Layer 10 of a small transformer language model trained on English Wikipedia (13 layers, counted from 0, width 96).
A neuron's activation on a vector x is SiLU(gate . x) times (in . x), where the dot is the dot product.
The model reads these tokens: " " "vo" "ice" " of" " " "“" "The" " Ma" "p" "”" " in" " the" " 2019" " film" " a" "da" "pt" "ation" " Do" "ra"

The vector x that enters this layer's MLP at each token. A number n stands for n times 0.041.
0 " ": 0 2 0 4 -14 -8 19 8 -27 14 -9 2 34 -8 -33 20 9 -34 -24 9 10 12 -8 8 1 -7 1 -10 5 7 6 8 8 2 -6 -10 -6 -21 -5 -83 14 -8 0 -17 1 4 -1 5 -8 -8 -7 -6 3 -10 -35 -13 21 -17 5 -12 24 10 1 -4 34 13 -9 4 24 -21 13 1 -4 25 6 -15 2 10 -6 4 10 43 15 11 36 13 8 -8 -16 2 -1 -3 14 22 4 -6
1 "vo": -14 -3 10 -16 0 -15 -52 -5 1 -8 -5 16 3 18 -7 6 24 -25 13 9 10 -50 -2 16 -6 53 29 18 50 -18 36 9 -24 -26 -21 26 39 -35 -42 -47 18 -4 -16 0 18 -55 -28 -28 9 7 25 62 -37 15 1 0 41 -18 -35 8 28 7 13 -6 1 -40 80 4 -3 0 -43 19 27 -21 -1 -8 22 -40 -33 -27 -14 -21 -20 28 -52 0 -7 -44 65 19 -3 16 19 61 15 45
2 "ice": -9 40 23 33 -6 0 -1 38 -21 19 10 5 16 -41 -30 -34 4 -26 -5 -6 21 -4 15 -21 -23 -26 18 -19 33 -31 -6 1 -7 20 -33 35 10 18 13 -66 27 13 -11 -2 -45 -3 1 4 54 6 12 -2 -11 -3 -39 -32 -4 -24 -5 -29 -13 -28 17 32 -50 -8 6 -15 15 -13 -2 12 -9 -39 32 3 7 14 5 -10 -8 -39 -19 13 -8 28 1 -9 29 -24 32 -3 0 13 14 2
3 " of": 12 14 -8 3 -14 4 33 -5 33 14 -3 -51 14 -71 -20 7 21 -6 -31 12 13 -18 -16 8 7 -18 2 -6 1 2 15 0 16 15 10 13 24 16 34 -66 12 18 0 -8 13 13 11 23 -3 -18 8 1 -42 -10 -22 -21 -18 37 0 -9 30 -23 -22 -1 11 3 7 14 -6 -8 -1 7 4 -25 61 3 8 19 -24 -43 14 -5 -6 -20 -5 29 12 14 -5 -1 -15 -23 7 11 0 -18
4 " ": -17 27 -1 -5 -53 -8 12 5 -9 -3 0 -21 14 -23 -8 -18 10 -3 -15 6 3 -13 -29 12 -9 -13 29 9 13 -20 -8 -10 -10 9 -18 -7 19 -24 15 -66 45 -34 -6 14 21 16 -4 -4 30 21 8 -2 3 -2 -41 14 24 32 91 -1 8 32 10 -6 -11 -13 8 -13 -2 -43 -8 -3 14 5 -27 10 14 -1 8 -5 -9 -51 19 -12 -13 35 17 -31 6 -4 -9 -24 -27 16 3 -23
5 "“": 57 -1 -4 -12 -47 -18 -35 -26 -39 46 26 33 23 -13 21 37 4 6 -79 14 32 -49 30 17 -31 34 25 6 -19 -22 -21 26 19 -25 22 -14 -14 18 48 -43 -4 8 -15 -24 17 -22 -42 -10 -35 33 25 -8 8 46 -80 2 -27 21 58 17 19 9 24 5 -27 30 -6 14 1 7 49 -16 32 -4 32 -2 27 -17 57 17 28 -14 -42 -8 21 -4 -7 -36 36 -10 -9 9 7 4 3 12
6 "The": 1 -26 -10 -23 3 0 4 -3 -29 -29 -2 6 31 -23 6 -9 18 62 -72 11 33 17 31 -2 10 36 24 -19 43 24 16 1 -26 21 -1 -5 5 10 1 -65 -32 28 -2 18 -22 17 24 10 -20 -26 26 30 -29 36 -19 16 -20 8 11 -32 -21 -18 -20 -9 -10 0 -13 10 -24 32 22 -15 41 6 6 -26 26 15 9 -9 4 -26 5 12 -14 26 -31 -18 11 -30 -30 11 17 2 -17 1
7 " Ma": 32 -17 -12 -5 5 6 -63 -2 11 -46 25 18 13 -1 -4 -29 14 13 -5 -24 32 -23 -23 -40 27 27 3 17 -9 19 2 -30 21 -24 23 26 21 -20 39 -63 -40 2 -21 -24 -1 -18 35 -8 -17 -17 -2 -5 -22 5 -36 21 16 -7 6 -2 -9 8 -22 -25 -17 25 -10 7 -24 -33 -7 -43 15 22 0 -3 4 -54 18 -52 -14 -15 -19 27 -32 37 -19 12 16 -12 38 12 -1 46 5 19
8 "p": 11 -41 -19 -8 -45 -44 -8 28 -19 -13 37 20 -4 -1 10 15 37 10 13 29 33 5 25 -13 13 -16 -7 7 35 17 -8 -27 -20 18 -24 37 46 8 16 -58 -12 -4 -11 10 -24 -9 6 19 10 0 36 -6 -11 17 -3 0 -54 29 -5 -34 -50 -25 -42 45 -30 22 -13 21 0 31 17 -42 26 1 -2 -2 34 16 27 -8 15 -65 0 54 -12 17 -5 -11 2 -32 18 19 30 -28 17 5
9 "”": -4 -16 -4 4 3 -3 25 6 -43 -2 -5 -9 44 -7 35 -4 -25 35 -12 -15 25 -16 -4 45 -16 34 -5 5 8 -15 -32 -17 1 -28 -47 -4 27 24 -16 -51 -14 -40 16 -20 -19 -5 0 32 -32 7 -4 23 39 14 -78 6 32 5 -8 -1 33 -6 -17 24 -31 -14 7 -16 2 1 -28 10 -9 13 86 -23 -13 8 11 9 3 0 -4 -7 35 27 -42 -56 12 -13 25 6 -41 24 14 -9
10 " in": -8 -15 -10 8 -11 5 16 0 16 -4 7 17 11 -38 6 -32 18 19 -20 -4 -5 -46 -36 35 1 -7 3 -28 -2 -2 15 -27 -4 8 6 -22 30 -5 30 -65 -3 24 10 -14 3 2 -15 16 -40 3 0 -14 -29 -2 -31 -8 -23 44 3 -27 64 6 7 -10 22 -4 16 56 -9 7 6 20 -12 -9 38 -17 6 22 -12 3 42 -17 -14 -7 4 40 20 24 -7 -42 11 -24 13 28 10 49
11 " the": 12 -1 1 -42 0 6 -2 -29 -35 -6 7 -9 18 -28 4 8 17 71 -44 -13 6 30 -7 -19 -2 18 12 6 18 -12 17 -2 -24 -6 4 7 -3 -8 10 -69 -5 54 13 -7 -22 16 -29 26 -20 -22 1 47 -15 11 -19 1 -4 24 8 -19 -5 2 -20 -33 16 13 17 7 -3 43 4 -5 55 -1 14 -13 3 -6 9 5 6 -35 9 -20 -15 39 -3 -26 5 -25 -3 5 -7 10 -4 -5
12 " 2019": 4 -32 3 -14 -22 44 15 45 -47 -1 11 6 18 -26 13 18 -35 25 -49 -10 22 -10 -66 -19 -11 35 -35 -7 5 2 -32 -32 -2 -35 14 31 19 6 -66 -50 -6 -6 14 -15 -18 36 -4 -50 10 -15 -4 64 -10 7 -20 -28 -6 3 23 -35 17 -19 -23 -19 -18 -13 2 -24 51 -14 22 4 -14 -37 32 -6 -39 -12 15 18 -3 4 46 3 -9 52 3 -20 5 -30 21 9 -22 18 19 19
13 " film": -5 -52 30 9 -24 33 11 6 -6 17 -2 14 -20 -1 -33 6 15 15 7 -15 3 -5 28 -12 2 13 -11 -23 -8 -37 1 5 -11 -52 -9 -10 -19 -29 2 -67 16 -5 38 27 -3 8 -3 -7 34 18 -15 15 11 21 -20 8 -12 -4 -7 -35 31 -24 -18 -8 -49 -5 -42 -2 13 25 -36 -17 -42 -4 25 15 30 -26 21 5 14 -16 17 -39 38 58 -1 1 8 -22 25 -4 6 11 -14 -3
14 " a": 29 -34 -11 1 -16 -2 15 -8 -1 -36 15 2 -6 -20 -53 31 32 32 -63 -67 -39 -34 30 -55 11 31 7 15 12 -18 11 -44 -10 -1 4 0 23 -28 10 -55 8 67 -17 -1 4 -2 10 27 -8 -23 -29 8 -13 16 1 11 4 -11 31 8 8 10 23 -26 5 15 24 -18 -12 4 -25 -5 -5 14 -10 -20 38 10 -5 6 48 -2 24 1 10 9 -27 -50 60 -23 -1 -6 -5 37 -20 1
15 "da": 94 -32 -9 -23 -16 5 -41 -4 -28 -2 47 66 -9 -27 17 26 -27 14 5 -14 -4 11 -10 -32 7 -30 28 14 -24 -36 31 4 7 -6 8 19 -3 -2 -16 -33 65 0 -29 -34 52 -53 -42 18 6 39 4 -20 -30 13 -52 -12 19 32 -22 -20 -43 19 2 34 -21 -30 -2 -61 0 49 -14 8 40 -49 18 -10 16 -65 13 -29 16 0 -1 19 33 23 -7 15 40 25 14 -49 28 -30 -44 28
16 "pt": 49 6 -53 23 -19 19 17 43 -46 -4 31 -11 -17 -21 -24 7 25 48 -31 45 36 -36 33 14 -43 -30 -30 -6 18 -7 10 14 22 -6 -7 35 48 12 -6 -27 31 48 -35 8 -17 -61 -35 -12 3 24 -53 44 -8 -28 55 -9 -4 -22 11 6 -30 -2 -11 -27 -26 8 -14 -9 -6 43 -47 41 -38 14 -20 3 -46 -38 33 -37 77 -13 0 15 -9 64 -36 -8 26 -16 -17 -18 11 -6 39 48
17 "ation": 30 15 0 13 10 12 17 -1 -7 -9 3 -14 4 -40 -16 9 12 9 9 -3 24 2 18 -2 -24 -14 -17 3 21 -28 -3 -46 25 -18 -22 13 24 12 5 -64 7 -7 -6 -12 -31 -33 0 -30 4 -4 -2 -9 41 -17 -21 -32 -4 -10 -24 -23 -8 -20 -19 8 -22 -4 -14 -22 -11 -7 -18 30 24 -7 86 14 9 19 -6 9 27 -6 5 -25 19 41 -31 -25 19 -7 20 -4 -20 -14 15 -10
18 " Do": 29 -40 33 27 -11 -9 -25 24 19 -14 28 48 -2 14 -47 -37 21 59 38 31 21 10 -21 18 -5 17 -11 -9 44 10 40 5 -14 -24 -3 -16 33 -19 -9 -57 -15 40 -2 -4 14 -12 10 0 5 -4 36 -16 -15 -9 -58 37 8 -17 -8 4 -17 26 9 -24 -28 10 23 -38 -32 -23 -34 14 0 -25 0 -17 0 33 19 -27 10 50 4 32 -18 19 -55 3 -12 -22 23 -10 1 -10 -31 43
19 "ra": 54 -37 49 17 -58 19 8 7 5 3 -12 27 13 -35 -45 -14 5 40 -11 4 21 -54 -23 -24 10 17 28 -18 -38 13 -1 -15 -13 10 45 23 23 3 -18 -64 -16 -10 -2 4 6 -15 20 4 45 25 6 -57 16 5 14 7 6 -1 -16 11 1 25 -1 12 -1 29 8 -1 -9 -1 -10 31 1 -58 31 -34 -2 -17 10 -12 8 -26 8 36 -17 2 8 9 10 7 5 4 -12 12 -13 -8

Each question shows the input weights of one neuron of the MLP. A number n stands for n times 0.0064.

n72 gate: -4 -26 -10 -45 37 6 30 0 -25 -3 -12 -25 -3 5 2 30 -18 -9 -19 -13 -13 3 -23 7 -26 -6 -4 -1 -5 8 9 -11 6 13 13 -22 -25 -34 7 23 -7 38 5 36 0 36 -14 17 -13 33 34 -9 7 -8 2 -17 -17 -8 4 -22 29 -30 -3 -15 8 10 2 6 50 6 28 -3 5 7 10 4 -22 25 7 -4 -4 -3 15 -6 31 28 -6 8 -38 -20 -17 -16 42 -13 10 4
n72 in: -5 -31 -5 10 33 1 62 -21 10 -20 -1 -27 -14 -6 -13 11 -39 3 -13 -5 14 3 -5 23 -14 26 -10 -7 -11 -13 15 -10 -3 23 7 18 -48 -33 39 23 -31 30 -15 16 28 25 -7 7 40 -26 30 16 -18 1 27 -10 -16 -3 15 -44 30 8 -26 -18 -20 -20 44 -11 43 0 21 14 -17 -13 19 1 28 -5 -20 -23 22 5 29 -12 21 -30 -8 4 -14 -3 42 -4 -2 -17 4 31
Its three highest activations, in order, are on tokens 12 " 2019", 10 " in", 3 " of"

n12 gate: 17 10 12 -45 33 -37 -30 13 -7 18 17 1 -10 13 39 -7 -15 -30 -5 6 -4 18 4 28 21 45 2 15 4 7 -16 18 18 20 18 -15 9 -3 -12 4 -9 -14 37 -17 9 -23 40 -13 32 -8 11 -19 -9 -34 1 7 10 4 -16 56 -14 15 6 13 17 -2 -10 11 -22 -33 -30 -5 31 8 -9 22 -6 -14 8 33 19 4 24 -12 14 11 -13 9 -13 7 -35 -6 -5 -2 11 4
n12 in: -22 -14 13 29 39 6 -3 -13 14 51 17 -4 -6 24 -17 14 11 -6 -17 -5 -24 29 -4 -6 -10 15 2 5 10 7 -13 21 11 62 -18 2 2 14 -5 5 -7 -3 13 15 -10 -13 -4 -11 -2 27 -27 -4 4 16 11 -2 -7 -31 4 -27 11 11 44 -23 0 6 26 -26 1 41 14 21 13 -7 3 9 -4 10 -27 -14 30 32 -3 19 34 -48 -2 -47 26 -4 25 7 -4 8 -14 -11
Which token does this neuron like most? 8 "p"

n269 gate: 22 -7 14 -3 -17 -10 9 -1 18 4 -16 1 -8 -24 -23 -5 -17 -6 -10 -11 -9 -29 4 -11 24 -5 22 -12 -13 -18 9 -5 6 13 -10 -3 -4 -15 -18 5 12 8 -8 -34 -12 -19 -34 -13 -43 -8 23 10 4 -20 -2 -26 -15 -8 -18 33 1 31 -22 12 24 -23 -26 28 -4 -20 3 2 -17 -30 7 -7 -18 21 -19 15 -7 4 -43 26 -6 -47 -12 5 12 -8 10 -21 16 18 -17 37
n269 in: 22 1 -7 -33 23 -4 -5 20 24 17 8 2 -23 -16 5 10 16 -11 7 -14 10 -16 17 9 18 -2 4 -2 -23 1 -3 -24 13 25 6 -5 -8 7 2 0 -45 25 21 -23 12 -39 6 1 7 7 1 1 10 6 -16 -30 -22 -13 -81 25 3 -39 -11 -18 -8 -20 -5 -1 -15 42 4 -2 -18 5 12 -9 -1 9 13 6 -10 2 -15 18 8 -5 -23 -21 14 29 -34 -12 30 2 7 22
On which two tokens does it fire most, strongest first? 15 "da", 1 "vo"

n301 gate: 1 -17 20 4 4 14 -18 5 -48 27 -35 8 -4 24 6 2 34 -17 1 1 8 -10 -15 -8 8 -34 -11 -12 7 1 -28 23 1 -2 14 18 -29 -9 13 21 -5 -20 6 -14 5 1 41 6 12 5 40 17 14 7 -34 -30 7 -28 11 13 5 -52 -2 3 20 -12 3 40 -16 15 55 19 9 -23 13 -16 -21 -30 27 -18 -4 34 -17 15 -18 7 -2 -5 -7 15 -1 54 14 -7 29 -9
n301 in: 31 -24 10 13 -26 -22 -20 23 -15 -20 -9 32 -28 -2 -21 -27 6 -5 12 13 -35 -28 -12 12 -25 -25 -12 -9 32 -1 -9 -40 -27 18 -37 -2 7 9 -18 -2 -1 3 -23 -47 5 -12 1 4 14 -12 -27 33 -12 16 14 -10 29 -16 19 32 2 -18 -19 18 -9 -20 18 8 2 -14 28 12 2 -30 27 29 -12 27 19 -28 13 8 -8 6 6 -2 -13 11 0 -3 -8 13 28 -52 23 49
On which token does it fire most, and how strongly? 12 " 2019", at about 1.3

n82 gate: -7 -11 -39 17 -3 -18 -31 -65 -1 -4 -49 -11 -8 34 31 14 8 -9 22 30 7 40 29 -10 -46 9 31 16 39 8 -3 -18 30 -36 -18 -22 -3 -16 4 21 -17 23 -11 13 1 20 7 -12 -36 -2 0 -14 -5 -18 3 -8 0 -30 -43 9 20 -36 35 23 16 51 -1 -17 -12 -12 46 34 -14 -1 21 9 17 -13 2 -20 1 1 -2 -1 16 -14 -9 32 -16 14 -1 23 11 -3 4 23
n82 in: -5 -24 -12 23 28 -20 -27 19 -10 18 3 8 22 -7 -8 -17 0 -7 16 -12 -6 1 6 -30 -16 12 -9 -6 24 37 6 6 1 -22 6 53 -20 -11 1 11 4 17 34 -16 -8 -1 5 29 12 42 -3 -16 15 -9 14 -35 2 3 1 26 -2 22 -8 -37 -47 3 -24 9 20 -6 33 2 13 23 -14 -5 40 26 1 -25 12 -18 4 -33 1 9 73 38 39 -1 -12 -14 -11 -12 -15 27
On which token does it fire most, and how strongly? 9 "”", at about 0.61

n363 gate: -23 1 -12 -43 10 -22 19 17 0 -18 -43 7 -15 23 19 13 -33 6 1 4 1 17 2 -32 26 -25 -3 -38 1 3 0 -2 13 -19 19 27 -39 -22 -36 24 2 -18 -10 -18 -6 -19 -4 18 9 -19 -47 -28 -11 43 2 -34 -10 -16 -13 12 15 26 -12 -20 12 -19 28 -21 23 -11 6 4 22 28 -15 -31 15 -18 -6 -23 3 -11 6 -9 37 11 -19 -11 -51 -25 2 21 4 -28 5 9
n363 in: -18 27 -36 20 8 3 -11 16 -4 11 -7 -21 -22 30 -8 -18 36 6 -10 -50 -1 -56 -10 3 -24 1 -2 7 -27 3 -6 -24 5 32 9 -16 -8 -5 6 0 -7 -19 8 -1 -5 -9 18 4 23 -31 8 -4 13 -13 36 18 -41 26 8 -23 -21 1 3 38 6 -9 -17 11 5 18 5 6 -13 -14 10 21 -33 -21 -12 -19 1 5 -22 9 -14 -21 38 -33 -20 -4 2 13 8 -18 7 35
On which token does it fire most, and how strongly? 18 " Do", at about 0.64

n184 gate: 8 -5 41 -24 18 20 27 -12 -20 25 -46 14 45 -2 -17 14 6 15 6 -35 -21 22 25 14 -24 -13 -32 17 15 12 10 24 14 -20 8 22 -23 11 5 24 -14 -31 19 -24 -15 -43 -3 48 -1 -17 31 5 20 29 5 -19 -13 0 16 -22 35 -17 7 21 -22 -20 -22 -4 1 -6 -24 10 31 2 -42 33 -10 19 -18 -35 24 25 0 -31 13 10 -23 -4 -1 20 28 25 41 -17 -19 -3
n184 in: 11 11 6 8 6 -5 -7 -7 5 26 1 -8 -24 22 -7 4 -28 7 4 1 0 12 27 -8 -5 25 4 -13 -25 -11 -22 -3 -13 -41 -7 -1 -22 -29 -29 -7 42 6 -1 34 -22 28 42 -37 -14 14 -5 31 -31 8 13 -35 26 -26 17 2 -17 -14 -8 11 -28 28 -15 29 -5 -33 -2 28 -25 15 -7 -20 -15 -17 -16 31 -31 -38 35 11 12 -1 -20 -16 -32 4 30 16 8 6 24 -6
Which token does this neuron like most? 13 " film"

n167 gate: 29 -5 -15 -14 12 9 -8 -16 19 19 12 -27 31 10 34 -20 2 -15 -22 35 -34 -1 -11 1 17 -10 22 -6 -14 26 -1 1 -27 -1 59 0 -27 -31 14 23 7 4 -14 -6 24 -2 3 0 -4 -8 -20 -11 -7 9 -10 -14 10 -1 -16 -2 -10 3 19 -5 -10 2 18 16 22 11 33 10 8 -31 -8 -5 29 46 15 31 -21 20 2 -14 26 31 -7 5 -5 -5 11 -25 24 -21 -26 7
n167 in: 15 14 8 63 29 33 11 -9 38 11 -38 -45 9 -22 -14 12 -11 2 -18 16 33 5 1 22 19 39 18 16 -11 7 -3 -22 -38 -13 47 2 -2 -41 -5 20 20 85 -2 7 24 -12 10 -16 2 8 14 20 -16 4 25 22 -22 29 -14 -24 -1 2 -6 -41 -4 9 52 20 -2 -13 12 19 17 -33 -3 18 17 25 10 -2 -12 -26 68 -2 -8 -1 19 -10 65 -42 -23 -26 12 27 -39 15
On which token does it fire most, and how strongly? 10 " in", at about 1.2

n52 gate: -20 -32 -5 2 5 -3 7 -31 17 15 15 30 23 19 7 9 12 -13 16 7 3 44 -23 -5 -32 -22 18 -45 -38 -16 -24 -16 39 48 -14 -6 12 11 19 27 -22 -2 -14 33 3 -4 -1 12 -30 5 11 -35 4 35 -47 -23 -21 11 -2 17 -2 13 -25 -2 -42 1 18 31 5 -4 12 45 -31 17 9 17 -10 -18 16 -3 -5 -14 -16 -7 -12 -17 1 -6 -37 2 -8 22 30 -62 36 -16
n52 in: 5 -5 -17 -18 22 -22 11 7 -7 0 5 -22 11 24 35 17 24 -1 4 -2 -10 4 -1 30 -1 -33 -16 5 -1 -19 21 25 -13 5 31 45 -12 22 30 -3 43 -1 -12 27 -10 0 -8 -9 -33 -30 33 39 -14 23 19 -14 13 15 18 56 30 21 -4 3 -10 19 -4 -14 -19 35 48 -38 -12 -1 -13 -27 6 -4 5 -39 18 -4 8 -1 2 1 23 -17 4 -16 -27 51 -31 35 -6 -14
Which token does this neuron like most? 5 "“"

n5 gate: 16 -27 -23 27 38 12 -24 11 14 14 -47 -33 -16 18 36 15 -15 -25 -7 -14 5 -2 -7 -4 3 -29 -4 -18 26 -30 12 -3 23 18 -5 26 3 23 -3 35 -2 21 16 12 -20 -6 -4 10 -1 -12 -38 -10 5 10 -33 -41 25 -41 7 -34 -35 39 22 -34 28 -17 39 -3 27 -20 17 3 14 50 -6 -2 13 21 -6 -12 -19 14 -22 -26 17 7 -9 57 3 -10 -1 3 43 1 -40 -23
n5 in: -28 -7 -35 -7 30 29 5 2 1 9 33 -5 33 11 9 33 -6 -16 33 -6 5 39 -37 -33 -8 8 19 19 -19 1 2 -10 -28 14 -2 -6 -6 -16 -5 -3 -14 11 -37 15 19 -48 -4 -41 -18 -21 4 -7 -16 -25 32 -4 -23 36 -7 -9 7 -25 17 10 -3 -41 -15 9 1 -8 -9 11 -28 21 -14 -5 10 8 16 -6 34 -24 -21 13 -36 -10 -9 17 12 9 -6 -12 -13 -10 30 52
On which token does it fire most, and how strongly? 9 "”", at about 0.61

n74 gate: 24 -36 -17 -5 12 11 14 7 -2 -7 2 6 -12 15 -1 8 21 -10 9 26 14 9 -54 -31 10 19 8 15 47 20 -44 -31 -20 -4 29 -16 -9 27 24 27 1 -31 10 20 17 3 16 31 9 -13 9 -21 -1 4 4 23 -9 7 -11 5 -11 2 -31 -27 -23 -22 1 -24 51 -43 21 25 29 -4 -18 -12 -24 34 1 -10 14 12 -15 -9 5 13 23 -33 -22 37 -17 20 -10 -22 -9 -9
n74 in: -5 13 -15 20 1 -2 34 28 -23 -22 -1 -12 -8 6 -4 -17 -8 -24 5 31 28 -21 -26 -4 -20 -7 15 -29 50 21 11 5 -4 -6 29 13 -9 5 6 10 -9 -16 -18 26 21 -33 4 19 -4 -24 -2 -39 8 11 60 -5 -21 -1 11 -19 -6 5 -15 -15 -7 2 1 -8 32 -13 6 23 -15 -20 -1 -14 4 -3 37 -20 33 -15 -10 -24 0 1 19 -52 8 4 32 -14 -42 6 4 3
Which token does this neuron like most? 12 " 2019"

n250 gate: -4 20 -15 19 9 -54 -2 -7 12 14 -7 40 9 1 -41 -13 23 18 5 28 32 -43 -19 -2 -13 24 5 4 -19 1 12 -4 11 -13 4 -20 12 16 -15 -4 -8 -28 2 -9 36 -6 -28 17 8 15 28 14 -21 -10 23 5 35 -29 -51 20 -7 3 -17 -32 -31 2 5 -4 10 -21 -22 -2 21 1 -33 16 4 -3 -31 12 25 5 13 -22 3 23 2 2 -1 7 -12 -22 9 -38 -31 -54
n250 in: 10 -2 -21 30 35 -6 1 -1 -19 -9 -5 41 10 -5 -32 25 35 31 -22 25 10 -27 -38 -7 -1 25 26 1 -20 13 47 24 18 -2 1 32 0 -10 -7 0 8 14 -1 -38 -13 -20 -25 9 20 0 8 2 -30 25 5 -13 31 -41 -9 -9 3 -9 26 -12 3 3 -17 14 -7 -10 -3 4 2 -18 -3 11 16 -2 -23 -15 -39 6 2 -4 25 12 10 -5 6 -12 -12 11 40 -6 3 -17
On which two tokens does it fire most, strongest first? 1 "vo", 18 " Do"

n307 gate: -19 45 -25 6 41 -10 -16 41 21 39 -22 23 17 3 2 9 -13 -18 51 4 18 30 -40 5 -36 11 8 -10 -16 22 -15 14 25 20 -34 2 9 19 23 25 6 -1 22 -25 -27 -6 -26 17 1 -20 32 -23 17 -9 -3 -43 1 5 -11 -14 -9 9 8 -9 -2 4 11 -17 -2 -59 -35 -19 14 -10 9 13 2 -3 -20 1 12 24 -3 -20 -36 -26 -44 20 -41 5 -8 10 1 -49 1 -5
n307 in: 35 11 17 26 19 2 -1 -5 -9 0 -29 -11 62 -18 11 3 -13 12 -4 16 25 21 -11 -6 -12 -7 45 10 -12 -20 -35 25 -3 -16 -18 7 26 -6 -31 3 33 2 5 -27 12 -24 -29 23 4 -6 -9 -2 -20 -66 17 -31 19 15 16 -29 23 -4 19 7 -35 2 -4 7 -27 -25 28 17 16 -28 11 -14 0 -6 7 -34 29 -18 -9 16 -33 12 1 16 -9 4 27 4 30 -40 8 13
Its three highest activations, in order, are on tokens 2 "ice", 17 "ation", 18 " Do"

n85 gate: 3 1 9 -38 13 0 -7 35 6 -4 -14 2 15 13 3 21 -14 1 17 46 42 -4 -7 5 -3 -2 -5 1 -46 15 22 20 23 -40 -7 3 -21 -24 16 30 31 15 12 38 -10 3 17 16 7 -23 -22 16 -1 35 23 -16 15 -16 -2 17 -9 2 54 7 -22 -35 29 34 32 -28 -24 6 -5 -5 -36 -1 -17 -27 -32 26 20 -11 -1 65 -15 -20 19 7 22 -1 3 5 39 -46 -13 -24
n85 in: -22 7 -2 -27 -9 -6 34 -5 17 -6 -26 2 -10 2 -2 22 -12 23 4 0 -1 -27 -31 21 3 22 -11 0 -3 -29 0 4 8 -16 26 -1 -17 9 -18 21 19 22 12 -31 -6 19 -25 34 28 -32 10 38 2 18 4 27 47 33 2 -13 21 -15 45 10 -29 -27 37 -3 6 -21 -5 -9 24 17 -32 -5 -4 -1 -14 15 -3 8 -2 21 -38 -8 -16 -7 53 -32 32 15 -8 13 45 -3
Which token does this neuron like most? 1 "vo"

n327 gate: 8 -14 -30 -7 9 -25 -26 12 13 -29 -14 -2 36 4 29 3 9 3 -15 29 28 -1 -8 25 17 -9 10 -2 -33 26 9 -13 -18 3 9 -14 18 -10 14 22 -13 -31 29 4 -9 -42 16 18 -7 2 17 -18 -9 24 -11 46 -18 -20 -42 -9 -33 -30 -17 22 -9 -17 3 24 -9 10 40 -36 11 15 -26 8 5 -4 -27 -7 10 -1 24 39 7 8 -58 20 23 -8 -24 -6 21 -14 -11 -12
n327 in: 3 -8 -15 -19 1 -20 24 27 -10 -3 20 6 4 -8 25 8 47 2 -35 11 36 22 -10 22 21 27 7 14 7 23 -7 4 -1 30 14 -8 4 -9 54 13 6 -13 2 3 10 -4 15 -7 8 -20 32 21 12 5 -35 9 7 -7 19 -4 -8 28 7 -12 1 -3 -11 -33 -16 -24 18 -13 -18 13 -23 16 20 -5 10 -18 24 -7 6 -14 12 16 -19 -9 -24 -8 -12 4 36 -17 -14 -5
Its three highest activations, in order, are on tokens 6 "The", 8 "p", 7 " Ma"

n309 gate: 4 2 -6 -8 12 -11 12 2 9 -24 21 -7 10 -12 13 4 -9 -2 -1 15 -5 -25 -33 -16 21 -31 -16 -10 -18 -36 -9 -15 -1 -15 -45 -6 14 15 48 21 0 -14 12 -15 26 -25 26 6 4 21 -24 -23 24 -18 31 48 -1 47 -28 -1 -17 -13 0 -5 28 14 -16 33 33 -8 1 4 33 -19 13 29 -15 -14 -7 -4 29 -7 -11 8 19 26 -2 27 -12 36 -12 -5 1 -45 -14 -15
n309 in: 6 7 20 -11 11 35 10 -5 40 -24 -24 -8 15 -17 6 -7 -19 -31 0 -3 10 -20 -1 20 -9 20 -22 11 18 -8 17 -3 -8 -7 10 2 37 30 15 13 -2 -13 52 3 29 -10 32 17 -8 -4 -10 -46 21 -4 -20 -1 3 2 -5 -6 1 -4 -29 -15 6 34 -1 -7 -38 1 24 12 -2 -4 13 -48 -23 1 -10 3 -29 6 -3 -1 -6 16 -28 1 48 5 -2 20 12 31 -9 9
Which token does this neuron like most? 3 " of"

n346 gate: -18 -3 -14 1 16 2 -32 -26 -26 -12 51 13 -17 -11 3 -22 41 -21 7 18 24 -9 -19 18 1 13 -14 -28 -14 15 12 -9 -44 -17 37 -49 14 -1 1 -3 -13 7 16 -4 -8 8 -3 10 2 -25 -14 -23 3 -10 -22 11 12 8 15 -6 9 12 -12 14 2 1 -8 13 3 -1 22 -14 28 5 1 27 0 8 8 23 7 5 -19 24 -11 11 20 12 -46 23 10 -34 -39 -45 43 5
n346 in: 8 22 -13 16 -15 2 15 38 -17 -24 -10 -38 -16 -19 6 21 -31 32 1 -9 3 8 -20 10 13 17 23 -19 31 -23 26 -8 25 -7 -16 13 -20 -20 14 6 -16 -17 43 9 12 29 7 8 1 -34 25 -19 11 -39 31 -13 18 -7 -13 -25 39 -24 -15 -22 10 3 20 -14 -7 21 -7 -19 11 -24 7 18 -18 7 -2 -5 11 -17 -15 3 16 26 24 26 -3 -7 26 -19 -3 -8 6 6
On which token does it fire most, and how strongly? 10 " in", at about 2.7

n66 gate: 0 7 14 28 -32 -1 8 17 21 -29 1 -17 -36 -27 13 -6 8 16 17 -1 0 -23 7 20 32 -4 6 3 -18 1 -32 -7 8 26 12 -18 -27 -8 -39 17 -27 17 -13 32 27 -1 32 42 -22 -19 -3 5 18 8 46 -25 -7 -11 8 -11 -35 -16 -20 11 20 4 11 17 50 -16 8 -10 -27 18 17 -32 -52 24 -10 11 38 -12 -17 -23 -4 2 30 52 -39 39 -12 -33 -7 14 3 28
n66 in: -3 -4 25 -7 -11 -29 -23 35 -25 -12 39 49 -17 18 -1 59 1 -12 2 1 -19 10 -14 30 1 7 12 -21 29 28 -24 5 15 9 -10 -28 -4 41 43 -12 -12 -25 -20 -4 -2 12 -34 -33 -15 13 13 18 9 -30 -8 -15 -13 -9 0 -3 -7 7 -12 17 -26 24 -6 -30 -15 -55 2 21 -19 -5 7 10 1 12 -13 -27 13 9 4 37 31 11 28 -7 3 -21 0 -1 19 -13 -15 -6
On which token does it fire most, and how strongly? 11 " the", at about 0.44

n376 gate: 15 13 24 -16 9 -20 -1 -3 -25 10 31 -20 19 -2 -9 -28 -12 -32 -12 3 23 -20 8 17 19 -35 24 46 11 -14 -13 -19 0 -28 -20 -26 -20 -15 6 -3 32 -5 -33 4 1 -25 9 5 14 -2 -29 6 25 35 3 3 24 -21 -19 -1 14 5 21 13 33 5 -5 -16 21 19 -31 0 -12 -22 -1 -13 20 -12 5 -21 -6 -5 4 -32 -2 10 6 -8 -22 -28 13 -33 -14 -26 14 -19
n376 in: -8 -1 -3 7 -8 -4 -11 17 -29 -21 -7 5 -18 31 -2 11 -11 -2 18 -27 42 15 -15 22 29 22 6 4 -13 -16 -1 -15 -16 -14 13 -1 -13 11 -17 -2 13 -5 26 20 -13 50 4 1 5 23 5 43 -14 24 26 -5 -3 -3 -15 -38 13 -4 -29 -3 -18 -10 -20 13 25 2 -21 -7 -2 17 -16 19 4 -5 11 14 8 -2 10 44 -3 -1 -34 -18 -2 5 26 -6 16 39 12 -6
Its three highest activations, in order, are on tokens 13 " film", 9 "”", 1 "vo"